Layer 6 of a small transformer language model trained on English Wikipedia (11 layers, counted from 0, width 128). Numbers have three digits each and are written without spaces.
A neuron's activation on a vector x is GELU(weights . x), where the dot is the dot product.

Input weights of the MLP neurons that the questions are about. A number n stands for (n - 500) times 0.00054.
n13: 392281720695314566402493392496539451482546277586364558527801567500575535607547793411589252500735451480619514650605446539686597623520572343450397602448647598511725307576364413462304453546416430575425576563657311603459428327442734557579503480610228337395414553405412579500433678539394539578556405619354414372514532636676529398359567537576584637375451430552489544493624507435303317497427
n32: 503414470205474519530584442628454383276357503573354366534148478465424428487497525624558510529671539469587557418213417397520483566645609533608541568548331379747652476633541196570605483545571594417519533568428553585440427547389411373586436422375513503519477539569493449428671530451500454455529456583289487510459510427552712515618605510220446460497612620655477528487782591453740464604410
n34: 423440422478379424466573544370622555463268427687335553620486479416489334572678486489459842548452324573602485461496428380384519407312748623481453550299646479434596335733280300414299670589643690522539462540404519496421816654557956434540529592378209449654429452415482672557525511556411681565617628485280496667550430530566421565448493369493483762468427533573440468410466460421601403463464
n50: 371357682418561433714635567425596466479517540433413438523547581564527715443745626520602570644690551693571378579547448605497465434691264586583437380385451735578599700427516654573348482529636534486493322316503514414364384462546630591353383615545246232480409483441414550421461376521527500427324559556348514293523507483630660312432497368463569542421476510764339399590423510546470337408712
n79: 568412475402565728352393643478630500650424693183393365514461363625461449511397626549561631717500565589593518441547518356460551338575533566496776196790551645525444450456521600405445537510504504489368485684385398573704447245410556363302405337682521351604673438326493338351586620609609798316482552478431489467539590570579460500406483663532579774580343525393481414375437489468596294432411
n100: 656426585609352639521758837318440436484492421614586527558579523540410508532637430676597264520711316367476545419611463257341435574660398281650335496504492719620453489615426286547626739597708400329329492384500272359520520361554312671374339535383771591660635431337726348712611298630383673310492473537524638383422576606548463538641489378551504508786595672548335328316434300473476435476255
n163: 656427613435730685409736651479439558538333369258600418356650481439609473467419540653586550456668446609402528635308451335265296470603469404387630528325555705425609605493418514450424573418290483448707190615428569743335586451623586477480550480541520430432545401428350709559506486514364370673473605441558335521649425497316476452626404596470652503497456571304441503514525490444587503483557
n183: 455458352405331623481429452655643481439391266412393449460596561239467436452333303382447353828397489798575665562433562332641676379436623489572588543638588471263723482392587504305724458444481410683464400312333527394357449719597489446375618453443596648500819417584561654525425481227538598284616533700542519500317749435391561426477717390496414618587504418384535647531469609438581580534366
n194: 557552503422355447587604340609371652411466584645638311480802542661625544347609523394390414466517628407510503513631559371541342516433455500449417391443576497574713487621526562440582500440426396521621607405497222507503533476668398628272543480336563480338393422690272339533703493514659395528590431562367305626559568483307393579340689390388451535425657500570635720590612341704543517443420
n214: 475438558284490667247487446445593308721263478403422426586393576681456680434461547541476541561435593406694513698535451449441542481430510503490481473503493485606568434582466533303471582551258710591753487631333526603568410435589347482641265303397491465567418361630307509269460545471503484366541658510448383632537445572526353470465424624531439533494538465522533381422583647481554507487721
n223: 398504562323679460345634464331656619790217532368350315516420539411353402709701425644302484430442386346707559500565726252558262460856350525231596602520537520189679527554662466456550647401423406725326307565425347545584675734458620562352464547422508540447458640433504528866527517467406553394784271450454612558528541625586729508660372427684537457500464606545752520442462569639375317545383
n229: 465500533598432471513442426546626435470503394639536472506510414439330545719669792636642541474356574427404467591439520545474342532494546480428541547584164488698478554623297686481317410419668590642663656442563480393459348348527494426681544509627620503458477405638484522731500340503435487431449416334402356520563513665341566227493521592383337561469423468420507645464500532421640312429494
n238: 633374266420514421578403514456612645559355489299596486643390428400588406511401616401497585442650449387629526563697474406537706289569574386460266530270467417370440591289458752387496649587586518301682481402661698376637458441276557551532493476431373543550337343619464437531817679522467544688518497608456317697507322589366747446584657606496285696577632468464418531463351605479350507363454
n249: 382510558562493523531581594582303408572449322610320467418553603379434374657584382626636463595534409413466479786375378566431497457532618555462377726689652341486421475701447490606435591456453493310635347602516383568407570528504649413517500444586470433412313490300401586448461500308568589333426786316675417743639650548466393459544455468394385713664534527412636477358612727513360441618627
n262: 386318698493855303559542489593414614406664422343685445497658307585549536475632410639400455525370536513543537572401540414761471427568427345543542430319395575400559493588683767612666474553354567308634782596510533310399604558655427470559409414442514518582682536231547483685537615749471439434461593339320388468368686547468645447532544470605340490435486539291551459584544528226500587543366
n286: 438528437521390360429599428618728438360538469513331543636581480596346417547435520530658703517615755353366323703428426449440349527451461542660466443630521321289520336518617454480444461250421356472753412493660503791493520514529412523426368623685308663517627305277451685450312636563472521538579670535577367528362389694507328490441631453490386559613418548486684589532447528550551489383507
n300: 643593436468601452392705618504360546532616531514454355449624450427616609528390473329441644479429580503434360456497504503482446555447429557574589551594404691440697376461639248737553406399458521447703292693619461764367592486370668663449373338801551324455547429541183316439443546550697659425424348410617443394507605411665332251479427474459635407439375434410424490418681500643572486528638
n315: 642535477296500407465403400372609406610556415350775457572507664362646779688393420636444268515515264496589615540411669479340389540514404515508382711478569478369595370550431465485709442479552720469685388526674515617533511719550639454647603421576445555769373716496504215637461542678319549343440645335466500401584489485286508437621727453181380489439192399560442482676357403467445668541489
n330: 467597562648604575500379488352598479633570485252466550562455715564461503491596447512509443589491570431646350202500387423590385458373537503478347605461506646421530440422686487350580453597479385472574472506624565540580530425535601427300515438352404704330416574562417494503602407469610408786403497381747357589512485569252575420445702471610522607468479533585500456475525497512506432460609
n348: 441610399626538709468256558570413309352490510632673647340650533579382420606605221517594425542493372615572656396558372397648443483572390507409361518603458613438574422422339212442241635439428766556456649524453507402635473649493581444378547343510480555538500601684573463500460392647472622449490517532426507619463455440615238555427451445351659720463397610600450371496378573659838514452349
n395: 650371482585587286594604555634514539614384687541464625463276483524279409462702503486582497482592455470476260500507511448468432722470529426542394620632596463518588451683595662438677568490538500336568586507625564475422510536482415400569685288772616600441511694571637442244630401390251408484365588328798219514473461550633575552377454438432356649203372587420597457468464420364510546444655
n406: 477620605706643460438636394577701574463641655386370465609388525510240356441367594431456516473388567437447534393626469313537517484506500612480657337513170526433636653558542572402392438388540557633665651624432256322292461421327229484647448455628615618560527534694503520410478493557731487658344536517561486605438453490590391616356636482549491573439454420404668503647593393406540510354569
n418: 612626607258531463539595598462435644254575483380587540625460494317490514591458271423503306569573589710531563454534511360503570350746381652638436543422270569401610538651437570299455648465612452319421451698497278528543453553642503474510336477521510628408322497450538523484582503607414362535486546560684653331577654483486594308583490435637400711622520558310556539311405667387372270456287
n428: 449706396345705706570408666565603431326428608580479569530614503568550524487481643527257547641497404452514581292714532455305538293357413386458554400510514648699414599609573426409438690554725582277421405544626313445423607542564550682426299503445446436589531590543249487421458569604654603376507470584438517514610418709479472385462808547537381503526568500378567225430557418407480368411399
n448: 582555725406539422452760546493561615529493429363504576517567527525286424330613619757544511543398421476446636636636555530573672567722452478645641436593500545406434527526396411415347463259453547570625341680503683026377507286567486398549729441576606592493533638413572546680466387380453486520389657625529350533226496526417485372670442447419358510389511439379666620349768450507465416303333
n461: 349342522598672432515346329221536717306626557581500448736667630468409344684353713560614429381526414357479589437260666574782551507394599420536521350539654559565493171589406626694653511396461597493709681464549540525693437548601546575563419531515662454539294460347351655306383464300460507406539521459544548365461355518482449527409381447380569650441347633511552614349414471574394533414660
n464: 530473597590517421469539461366556650402547474516378669446366481415306593669434506707553351460393487415559544449418391577649226500588436487681376297454439506646568485632638411520584503528427530591683510556532241203484435520256484497630328449708591608493731557503537639580598597359477403509477555449399621547413407615593649453580384155526439478500464602513728462673634434387683385444464
n468: 570500212632564464348550414409419628452298630618510455555649713480268466497405656657440503359459460449467256571463256634360575461589606476419395413617572288406764478589708204332588638519430604520627469554425660470471552466476582443385523445619677606436473595416605510390631463510823480375673425559558646347392480455439627487379618606493506548500404383503435519414538483484447562450626
n472: 514445641370353504393489493612428371420478468710548576282429500685654514733500702349533468439631547503397562621564504340438617465510646380504240586443577527385587356573691268468631555300511514442580750586507591551566503566363482742549433459663426207636526420542673444410305471670536486453304604592362445402679403511644482466532371651507500660524426386475320637482418307654592522122631
n474: 493425352416626428442543220369614403524373345637599532317598484556442453369494523656488435333584537509480510407543616562408565633712554486588458420599449551293471450476558363631618569516673500659571637670445436510396493565655529592513533612490477283467684345400399448410653426443727614280560780339338503561513537527607582338577408497656540380416421623394644487299486407688434378633306
n491: 342448650493532407597565443474446714625616600606463305434504548285479507521421451366497443373617616534691381671403378412338733595401175507460461222414393424696437497552486600457368444550576352426629567742535327518546535704642260613465376476599571514439707537661256475542483456405351475520417535370441673489719540415482404466482836754422457541259568576719552462459526561542439507277657
n501: 398430716508511304418598304619397439256489485560481584390549724496537477661554670358578429420612466385436586570587297539562488626518422388689567504352582347431493408457625707444569488532735470512367578470304415408430630418429440533601716269596754594435227550430485496757445569304519584284598684801365396454571523566485504479263558344634409439364621250553516573333327557522721806682255

Each question shows a token from some text and the vector x that enters the MLP there. A number n stands for (n - 500) times 0.022.

"| ": 540549490476486581552403513474453498462456484548531590496448659590569476450387403462423544503566453545558504492455572545529546519391457465499489462562450393537451566541404511474468470718431539614442606588524499477601414515428491397506473588451469470517532566531540443459454536496533595578522321537524338564551510545479458621528334528542540229522465440505469512559481562412498407523493
The three highest activations, in order: n348, n214, n32

"was ": 498494494549500551524431487478471540514444578564514576562418593591583525463443546429391579555515469581437524560427509551459517413378497456491515455520499355596412428523422463544548613600512552485496537472503455448602485566462517448541566638558534385507572543527534431530376464470438411528548388489511447490468721544485404705544214524575587301573486381474504422545448553429473435507523
The neuron with the highest activation: n461

"er ": 522546392446546317562533482490438453349515516564545617566492570501550561398430419370463639520515514429546569457489500597536560579455491486493483438494511448549491519565467494486554454584455400494478552486570474554550528527455472423444577753534425552498552602537463602481408504540454564588527370471434413399461556574483461721534375592454561287608471506468509563420483518389534536459485
The neuron with the highest activation: n286

"th": 637488479507488370483462462496454452551392471596453478569404561471505522546331401360439605498515590557489505490528672589584460505448433550494560465544411501540458583495473511495478424628447440484524503461528456493620464511534557445477598646482498502492406580532623412538454391509370556494509440545509534566523529544539452511458409555521566252572523259570514593424384519480523608469521
The three highest activations, in order: n501, n315, n223

"h": 498541557536481521496430478561399365446474488490490536551443644526507556446423432382433474456507518616419525555507502715517524577353505502440498428539468464488428619402544578546500561606509459543477545464539492399467542525561490444508546705429492477545526575473473551399413500491435493628610466515667468544488505540496464591492345554593473397510475258583340485473504467546483521455532
The neuron with the highest activation: n501

"P": 478468428419502485600419510652531502496426529450550636532504560445481436474419450534507581529422442501489530528431633636437466563427483506378525510554486431404435571569493485466498486532484515550459521547521526435638471478510475412548559653548432512452453530507472546502409478449493575598478381560578397418484524611490425552591373644546576381558587277551496475570562397434551487440556
The neuron with the highest activation: n448

"is": 578558456427545493539529471683497513411450537543480625451392550505530508468428444501371620390478497473486446551524503619563438641425411516506545427540510401530408503599469468575470539627445535496472502428572520500526405561477404463406540695494455582415542562526627480429552501500371471508482515406526524487469604491388530707539373601478533278500510465572572585501490401385589517454537
The neuron with the highest activation: n395

"|": 592534521511442521552414489485426529455452495457541644477423597485598494606369392466535595493480506532455565558433611572570550449338399543527547481539496459518519594604368472592465415720366537619482559534495439454547463500471513400541434633416531558514502552521548497520536464441499486524501376446481445539428448444471479584527350646474563290581533340497468576531554536407531456469491
The three highest activations, in order: n464, n32, n229

"V": 522500536355465415610412517518520532469499491501517598478427463528534471476459455565488574486496516506500488494406561560507532496455524576467473391492481446511507629646504474515428512731422427635500459530620425544504418460488465374589569577542479548541498611511538412554457402510459507555402343520469453438525527493507409611563327613526542331573631365584417549537515417461509541489444
Which neuron fires most, and how strongly? n32, at about 0.73

"18": 564588584461520455453415422579450478484485520508508505563459646518588477510458398507381586670483461558482462520564493628473542484447472506499520555483502506505541500659458484560462441580432523610419427478557478491615435444540487476463506723475434509472492481500531344541559446535415502592486302551517566534455598586515414563487341533494588233608512376471562512547364404436456450514466
Which neuron fires most, and how strongly? n223, at about 0.58

"ich ": 672519467582468394494453514438406459440485513622578469518458550497567536510485420421497642549552351491468475512424520568409496546576443496547558437472508490542519522534441404525521579595330441499496541500457443452534576443509502475600521717529434495524500512480578508566362470468498572444440401537583438409496541647482453688464300541565543449632550439518524567513503452397444642505465
Which neuron fires most, and how strongly? n100, at about 2.2

"por": 460507529504448611570393451453552486422508570560558671517337654507633468492346491554492565462474449541585511548497551499385480496395521539456533474439538528449346527571544495581450440583469553442428476535551420442526411390442485419517530739557438475449538629431449487513470539505463420580534414490540444543445539573462416637539372527578638325516536433524431529453631495497550497480513
The three highest activations, in order: n428, n464, n330

"ul": 589621495352443483451501462564527532556370511444530595505401494486560523501412502481506651481432428586484505508555567678488473499368427517460495414451562510446439617622385558593489437612440487561498495515566501457547491535470440472475607801466498446507587550514593442488497506406421354578455446505410543501441524507449379625532362582552607394487537512562437519490434477475601566455495
The neuron with the highest activation: n34

"d ": 537467467446496467487476595508518536436510552529541575552356546571517459567364403534516533420494542524500466421474631623429577565326408498487542506525487448623471538520492533570470516619494407484411446465536534414490517547447494510544492610543435369519570615483610524513259543470518615601534383519438487496565446487433460589553425517526517282500574408429575481593429592403433481564479
Which neuron fires most, and how strongly? n428, at about 0.82

"z": 607576441430481475548517466535432421505456492412457609557322508589467484422451389416428495443462501535594441520560516642533434543421485491425566406525463567548385597517443464583533519721472518533501612447552460378574426545492517381481479642495508535513561595467497381406479511536542546603501386547619417496476438541434509609536470522611545253539455482544409552496489531487515576612548
The neuron with the highest activation: n330

"he ": 591522485529489427487451491460422419439436525557502562574439628452518522559511459458442653562511502582441406624434514628423447533423540545419383492515530469545539634449474517576536572635458512454485519513437508454597497503517514454639564653536467483474491509478560447484353442548489444521530451533644372464513576575446486655498384604517560311594407315485488443512513558441476436495450
The three highest activations, in order: n468, n249, n395

"a": 636492458557451609430337505506415529367534503475545561496503546529594540437485460423613491651527503595474469540627468572470470518376578542405647446578455322512472527498487554518490455561482369490401460510547505545515374548415432504566536634503412484405454480524528491502475441520456535472499503480540521440497645545511523664573276614492503309581447370514531536514477511487511506444520
The neuron with the highest activation: n79

"com": 555488564575427513521436447601508548486496546502497660551446537477633564531469351409416605577460511512545487502460520523307512511512522491472509489485552493540404517590508510596429430587485425507419453472689392508494467412485569469495523584624399454460545509422414505496494429607491498474477360573623460534437555409470480612567288601512587386653532419582557483500472443465439476546486
The neuron with the highest activation: n300

"l": 509526570430479507437342454573456509545515557641490592511490553541500418484464460450349503512493357523473471487460539516466444564337504483439545529536507370426411586476445471582518455516452521523538516565579479478511550504509422424461595634471491528514666567370529518407502520353457489670607418503516479517524567519508508643531373522497599354537588416508444655469499461492582583581440
Which neuron fires most, and how strongly? n183, at about 0.28

"B": 453442421470471424477408524534461536493456538473505529546524631491619395517404499560476600566421493512439527537449538593477497573396534537455553474544418402429482674579451553491403501622493478488483516560546520403545459452456517429511609686543409491504497428480546434522533380414542533595428401521571365434528482638569574625548350543525610345543521355504535510571473554479531479460578
The three highest activations, in order: n229, n238, n406

"s": 586542519517534419459546477562479521411474559434570581526471530578540426459457492434486522475466445594417489496440595601596483628416393428572557518535501389469434579470387519672438483510486453532471510548562437430475514494538468385589548651403436455430620587459526424407514522428432523657548457414580457463435558423449615615598463523543490276519504439538512638392543489474521579601434
Which neuron fires most, and how strongly? n448, at about 1.5

"en": 560529411401548424468387529630551473549564556555536598489444556514604406476495460417454602511515409487502544446552510586525433483562492519399471401559432441557492554558410604596445408532391386511366470607575457465557372535541477507486662522533554489529499530457514501624390427415575523499516366460630546533466520488417421559559455541467525401621583483488384591524480424473483510431537
The neuron with the highest activation: n229

"r": 543577479540471478468394489568412559449567529536535563544543575525571466437408435385367608489486390581464516534449500566387489587415561471450491522603521381469498694535544586576444570538551416576441443493545418522482435515533521505528521617520439490532415602415461444513520422387498516645466507436608475502445582480489479534524374492465553303663515488486429523461413646449570390548475
The neuron with the highest activation: n249

"w": 521468649488400508560374478561416522472540557479521525484453640526594385467452434402413581543474499497612536508439569691508544527456491476519519490496487422488475508571451522512431517580454423497452499556530453475517448398458517432493527674441427359517515534495494488584416438456509534610456416539552410504506571575604600695559276572535572432500480352520498581500497486393554524617459
Which neuron fires most, and how strongly? n13, at about 1.1

"The ": 461484520542519495480416518494493495461530522522514552609459664494588518461359364494475609494572470553420509446393535585475536532491496557447472487509438445498400603572461494563507529631412503493467484561510479447487532517495460378530535608534439446358506611528461470587531495502593508586517307527576357438453626458521471640605325498476553317546528345572484503541538619451474406499511
Which two neurons fire most, strongest first? n32, n300

"est ": 508469464494514399506406527539441484515466476518489541535380526492558475460442472405401602510514505478563466471334551606554547636515350517537534474469506430529420477500474517614529407746440537461540527499648527488522535515538411427463522635533432451514570646498590466491497575538430538551485418568636360514498544524534469672515406486480574277599453375501473556492509449424491598546460
The three highest activations, in order: n395, n262, n315

"and ": 552483497493547432593450493513510491503430596580567612563419640499569556489442457406532578543506459559439502475478516525416533492446443570521535508546430413484477533631421414475505502639392467533452500520498439451591559503537485360580451582488383480516536580472497492534373521427457561509584385519495346508533610560491502694516305595517505343603476389484471501462457516385532570566448
The neuron with the highest activation: n34

"b": 476496496515463503517385492505495521446559512493466590514485597513575435497412522463434663610498442454439566545599528582510479491479561485456536518447433373489458542573492572554554480526465424413545496463581439485543454488429563431462554603598445441639440499499446515523412355542499600603467468514478454408506496558498667641571195565579569393495551346491558589589427462464517481363532
The three highest activations, in order: n472, n238, n461

"ac": 480530464422426465493463439460471493343446572503505621497466547506563469441436442432386568628426520478519492493460535504572478523494445558426641483480470493539480534580400447698457405642455420441465604517596504451555463558489528430534404662477438541603640556532559429484556538489424492577450439418532446565477337565508537713594459490590466321490544395531489583448604530452542527584456
The three highest activations, in order: n32, n464, n262

"on": 508541500368585450565457505618507501522462558423533628553458563452608563586371478410437634525450445607407518503450563507565520626393436557428453403472394547465343551574412547589628475651539415527429456544534481461511494530526493443464480679528463438561570481518508477545375463440323401589525471475422508523497470515437469614500504576573637203554490401496566490445548522501493577473506
The neuron with the highest activation: n491

"er": 565564405520532407524420512496441567422520463557489533548467454504540625571375462386642645566560446584460515532542616637599516570353461538429520417471503399470437520580492562501472452573412394442496499529576449464594465445490478587582490541435410443489495546491452451538420431501449441564460476544474584515475651530469453580461334548569503264639532457514553476385489449472430603494610
Which two neurons fire most, strongest first? n461, n491

"g": 567374502522491593473498556521447431381508508347445569490520435478614610565434458408559533489498556448408527605532571587509440530419467502387509522592503402517434529558424469607454506564471387489462426468502528486523488458467526533658501618457414470528530648565528438508397407349438451541472439508572530511490472552498469577561330601559624249577588418559573588522554521487527458438504
The neuron with the highest activation: n163

"==": 596451504445607525512433520561472449464467495655508620523436566493580540503537341421550508450489444471507621567486605498570566465283403545509513446574493383500512442591530538551455469630385537510551546473416484395599484442481477408546511728527438564501520525533508417577568444448529536601465379591490499474495467516435458588517346596507534228534527356504459485484475516395571449514538
The neuron with the highest activation: n348

"d": 552437530494525504473476556629521515440419479514471584589365564573518561604305444380481524465443407519492553509525491538523473458460431459479510544484469527536503550539468521483547520655482368517479530532552462502563483480493414408531519606410489559500673627533504420461455399374360449644467430414572547503523577566460428722464345585571523289538567365474580591467498475478508558578486
Which neuron fires most, and how strongly? n395, at about 0.42

"il": 598572466442441510531358467577437561486445591460476546495510538511575556521488373431401648629520426498464459610497530604514438513485478519486471547498572474484397576634512557562464310596462504472472466543550460545517464523422555399493501754535471484499528490460492489477299509422585557455457414507641467444460522539517503629635283527443569297562498358520535570572508459511578445485466
The three highest activations, in order: n300, n249, n286

"ing ": 504613460452511512563467491477499494388538590485532577525524665577537558476376454351413606597456477530502562473473525569440528423452482617446559379557498425530524532490515562525458526506480485533435575451519408526550507478441460468483464609530502486430603447512496623595412463500501484565572329448533399483407662501426484634484369523465517105602562479488523563473417548462524516526480
The neuron with the highest activation: n183

"(": 552456467522454519517405529496488491541488543555494642516393670516606528477387419470537473497496485513513546485441530546554550523373501491585518517543547375450445534519446441525432452643483576646481531576509444475590459466440483418489464599435369491504565642572483413496460484512439518530503333486497365551468507606472506633496294565540571141584575470507485506507498544475590450486452
The neuron with the highest activation: n348

"ed ": 522581485557465576529564532459531419558426574466554623597413610546462534470405421457358529450460419560521553524423520635417469418489507569370546382514497454614450574545452522580548481562381555531408441514573496493582526576378477460467472682511512492486560517518555576514405492494494537487527329542536396499497487536519404635572337539484455284504542368465535567535438557439478559446528
The neuron with the highest activation: n223

"\n": 579519483421476496476459452529444536532509388535617565594450576489626513488415380490608639547440467565485506480413538574434474553418480561515524462551475401593485582542544567482446465592477491485477526499535481448617436497490539485469452595540450500505430517438541376561478453384505518577542476481634463437539608540560420600503351615512537288551577384414530516483457626333429519425512
Which two neurons fire most, strongest first? n418, n249

"e": 523512507547433476465471486550444316501432482493567527508525543499554498498487478464607608516508448641421494465453490616438549582351509556445487443585513352441465540523486528607407449585495453409493464523570594478517451395558502506587522633508437458480497559483604476444443416456484538578498571565681458500484485559491534627544365530519591181642452257518610474476516573474444437503534
The three highest activations, in order: n249, n286, n448